Layer 8 of a small transformer language model trained on English Wikipedia (11 layers, counted from 0, width 64).
A neuron adds its activation times its output weights to the MLP's output. To switch it off is to set its activation to zero at one token and run the rest of the model.

Output weights of the MLP neurons that the questions are about. A number n stands for n times 0.014.
n4: -7 7 19 -3 33 -11 12 13 -2 23 28 -17 -10 17 -16 -23 26 5 5 -20 1 3 -74 -25 8 -9 -22 12 3 17 -2 24 11 -26 5 26 7 -19 -14 -6 -7 -20 20 6 -7 -7 -5 15 9 -16 9 10 -8 -22 12 -8 12 7 29 -10 -14 17 -17 -1
n10: 12 28 4 13 -28 12 0 -32 -10 -26 6 -25 -5 26 20 7 8 8 -13 16 -6 6 2 14 2 27 9 14 20 -32 2 -24 -9 6 -13 28 -11 -9 -14 20 -16 -36 -26 13 1 3 -29 30 -22 -31 7 17 14 -6 13 -5 -35 3 17 26 30 -2 -9 -20
n13: 62 -3 -8 37 -16 -5 -18 -41 20 -18 -6 -6 -4 -12 -24 -6 30 39 12 -21 9 -22 12 -22 -24 -23 26 38 -18 -73 43 2 -6 -7 -36 -18 -10 45 -48 29 -12 5 16 -23 43 -14 20 -7 62 21 13 8 -36 31 50 -83 -9 -16 21 8 32 -13 -28 -9
n14: -17 -1 -10 6 16 -2 -6 -9 18 15 20 25 7 -33 -1 12 10 -5 20 -3 -5 2 29 -11 -9 -7 -24 13 -7 3 -9 29 38 8 31 -28 6 -27 -17 -4 10 -5 8 -23 8 -4 -33 -10 -19 32 -42 6 -4 5 -3 -11 46 0 20 9 -34 1 -8 -17
n31: 6 -22 25 -10 30 -27 35 47 0 -30 19 19 14 -13 9 4 36 -14 -17 9 -7 -2 -13 -33 -12 8 -13 -33 15 20 10 32 8 36 -1 8 16 11 -19 -3 0 -22 24 15 -18 -19 -22 -5 -2 -15 1 2 29 -30 -2 7 2 -30 -5 -2 -15 -27 -9 -13
n54: 6 33 24 -9 -1 2 -31 16 30 -1 4 -8 -19 -27 -8 -16 -3 37 2 25 13 -15 1 3 -9 58 -2 -15 -18 4 -6 -24 0 21 -2 -6 -4 -3 -49 -11 47 -42 -7 30 0 -7 22 -27 -8 -22 -31 8 27 1 2 0 -15 -9 0 16 13 11 20 -29
n57: 45 -18 -10 9 10 -14 -8 -7 -3 2 1 -16 -13 5 12 -15 -26 -8 -12 29 5 19 -97 4 -11 2 -14 -19 23 7 -7 17 9 32 13 12 26 7 -6 1 -13 21 -17 -13 -28 -47 5 6 9 10 3 31 6 -24 5 30 1 -1 2 9 20 4 -22 17
n59: -10 20 8 10 39 7 1 25 38 -4 -23 -1 7 -27 -2 -13 19 2 28 -8 8 -18 -27 4 -20 18 -14 6 3 25 -6 -28 -1 -2 -30 -8 2 -5 -1 -25 13 12 4 28 29 2 0 -13 -27 -28 -33 0 30 3 -31 -21 14 4 11 -23 -30 15 18 21
n73: -32 0 -22 10 0 9 5 4 15 -12 4 32 -25 32 12 -6 -14 0 -12 -17 -26 19 30 0 8 25 -10 10 -19 -28 -37 -2 8 -3 -10 -14 -16 13 -5 46 4 -36 -33 0 3 15 -29 -10 -11 47 0 8 -7 15 13 24 8 11 -15 -28 51 14 8 -20
n100: 15 1 -14 15 -12 26 -30 13 5 22 -7 -20 -15 18 7 26 4 5 8 -14 -11 -8 -31 16 24 -4 52 48 -20 -39 11 -6 -7 -1 0 -26 -20 12 -5 -15 -20 -1 5 7 23 0 -6 0 -3 9 0 -1 -11 29 -11 -17 -30 -13 4 2 -15 -26 30 21
n101: -9 27 -6 25 14 -8 11 1 -18 -20 -17 8 -1 -24 4 -10 -24 0 -28 -8 1 1 -80 17 0 -13 21 2 1 -16 11 -18 -42 -16 -13 54 -1 -2 45 7 19 33 7 16 -2 -2 2 3 1 -13 22 -5 -28 0 -12 12 11 15 -20 20 26 9 9 -1
n102: -61 25 1 -7 2 1 -17 63 -15 12 29 3 23 -10 -2 -19 11 -37 23 31 -19 -12 -3 16 -22 16 -20 -15 4 12 -32 -34 0 23 -8 -37 16 1 5 -33 36 24 -12 -23 -5 26 14 -13 -23 -19 -19 11 20 -2 -11 28 -15 -7 4 -1 8 9 26 17
n103: -22 -36 -6 6 -11 11 -27 -2 -1 34 -13 -12 -15 4 3 9 16 14 48 -8 16 -8 -36 -21 -5 -38 4 21 -48 11 13 25 3 -24 -6 -37 12 -24 19 11 13 -19 44 12 1 5 -6 -24 27 26 43 -14 5 -5 37 -23 5 1 17 -7 -39 20 10 -4
n113: 12 -12 -9 -18 31 -25 -18 13 -13 8 4 24 -18 -20 9 -10 7 4 -15 -25 4 1 0 -13 0 -35 2 10 -10 19 -8 27 -20 8 23 -34 -4 9 14 11 3 11 27 2 15 -23 6 17 14 30 6 10 -4 -31 -35 -24 41 1 9 5 5 3 -19 -7

Each question names a token from some text and the token that comes next. It shows the activations a of the neurons there, in the order above. A number n stands for n times 0.18.

Then comes g, the gradient of the next token's log-probability with respect to the MLP's output, scaled to length 1. A neuron's effect is roughly proportional to its activation times (output weights . g). A number n stands for n times 0.0051.

" played", then " college"
a: 14 9 -1 19 3 0 27 13 -1 24 1 0 0 17
g: 4 -15 -2 -40 24 -34 -7 40 -7 6 57 -23 14 15 15 48 3 42 -21 16 29 -63 3 -12 27 4 10 -4 -22 -12 2 4 -44 -29 -10 -21 52 -15 28 -6 27 -14 25 -6 -42 -11 -48 4 37 5 -22 3 16 11 24 -6 -3 -15 -28 2 0 8 -2 -22
Which two neurons, each switched off alone, lower its probability most, in order? n113, n4

" ", then "2"
a: -1 43 7 15 10 -1 0 0 21 0 -1 -1 1 0
g: -15 -8 -17 14 -8 -10 -4 8 -34 -4 -32 21 21 12 13 -28 -12 1 23 6 -6 8 8 -33 1 -57 -18 -6 44 37 -3 22 14 -30 -21 -9 -21 17 14 -25 2 25 -11 22 -20 10 40 32 41 1 -58 16 4 51 49 -17 4 -52 0 -15 35 0 -39 2
Switching off which neuron hurts the next token most? n13

"2", then "4"
a: 10 -1 0 5 0 19 0 0 9 -1 13 0 -1 12
g: 23 -18 22 -12 2 -1 27 -10 -5 -37 9 37 6 61 -2 13 4 -2 -13 -60 14 12 30 -30 3 -20 22 6 -54 5 -19 -15 20 33 -18 23 8 17 -2 -17 -18 -50 -28 -15 -12 -6 -45 -26 -30 13 3 7 -9 -7 -23 31 -2 44 4 37 18 -6 8 52
Switching off which neuron hurts the next token most? n73

" the", then " sides"
a: 0 18 -1 12 -1 0 15 -1 0 -1 -1 5 44 3
g: 0 12 27 18 21 10 -22 1 -6 -14 -38 -16 -10 -3 -6 -6 -48 -40 16 -18 -33 -36 -10 17 4 62 30 -30 59 42 -10 15 13 -11 -4 -46 -1 -31 -35 21 -19 10 15 32 15 19 -21 -8 -31 25 57 20 14 -11 24 13 -23 3 -28 -5 -4 -12 4 14
Which two neurons, each switched off alone, lower its probability most, in order? n57, n10

"itude", then " combat"
a: 43 13 0 1 0 0 55 38 0 29 43 0 0 5
g: 51 -19 44 -41 8 1 -32 35 -19 -4 -15 35 -13 27 -12 -25 9 -58 -22 19 -2 34 5 -26 -20 8 6 47 14 -34 16 -13 8 -27 -21 -37 -10 46 33 0 -9 -4 19 21 -13 49 -16 -25 -17 5 -10 1 -12 -37 -3 -19 -10 16 -16 -2 8 13 38 26
Switching off which neuron hurts the next token most? n100

" with", then " larger"
a: 8 10 2 18 -1 0 28 29 0 3 0 0 17 18
g: 21 -19 -5 -24 12 7 23 2 -7 -26 22 -20 49 -27 16 -9 -8 7 27 -6 -5 32 9 -3 -26 24 -3 19 -14 -39 7 35 5 -17 -2 -37 26 8 -1 -12 19 -51 11 26 22 -38 4 -49 21 8 41 4 76 -3 1 -34 -46 -6 -38 -1 -11 28 -14 -14
Switching off which neuron hurts the next token most? n103

" name", then " Tom"
a: 7 28 0 26 0 -1 59 6 0 18 30 -1 0 14
g: 34 21 6 25 2 1 5 23 0 19 -3 58 -17 -13 -23 38 15 21 -2 -25 6 1 0 -12 -4 10 -56 -5 -21 -21 -46 -29 -39 2 -25 19 24 -28 11 18 -5 6 -6 -59 -26 27 41 -9 -3 -30 6 -33 -8 -6 37 57 -29 3 18 20 34 -13 -10 0
Switching off which neuron hurts the next token most? n101

"1", then "7"
a: -1 1 0 3 0 34 -1 0 -1 0 9 0 -1 3
g: 19 9 4 -28 16 -15 -10 5 3 -14 19 1 -13 12 15 -24 6 39 15 -27 3 -21 -10 -8 -37 19 31 43 -7 -26 11 17 -31 35 -26 47 -54 15 -3 -45 0 23 -16 -11 -9 9 -56 11 -55 29 36 2 -20 -4 16 5 -22 48 17 48 -7 -11 -6 -12
Switching off which neuron hurts the next token most? n101

" Belt", then " Conference"
a: 46 -1 0 -1 0 0 48 19 -1 21 51 2 0 8
g: 14 29 -40 0 -21 22 16 16 -9 -11 19 35 -19 8 -18 1 -3 -8 13 -17 43 -10 13 -49 7 13 -21 -18 -70 23 6 -15 -44 -23 9 -4 -1 -34 -10 11 -14 2 13 -37 -9 37 -20 54 39 15 14 -3 28 0 12 16 20 -48 -2 -24 -17 50 22 3
Switching off which neuron hurts the next token most? n4

" He", then " made"
a: 3 15 0 7 0 0 22 30 0 0 10 -1 -1 0
g: -11 47 11 8 -14 23 -27 -45 1 -40 -48 7 -13 -33 -6 -29 -17 16 14 -23 -12 32 27 -26 1 22 -21 -10 27 -1 43 1 51 9 -20 -13 14 -12 3 9 34 -8 -8 18 -7 18 58 -52 38 -27 5 -15 -31 -7 -10 -1 -4 -33 44 -6 11 12 14 12
Switching off which neuron hurts the next token most? n59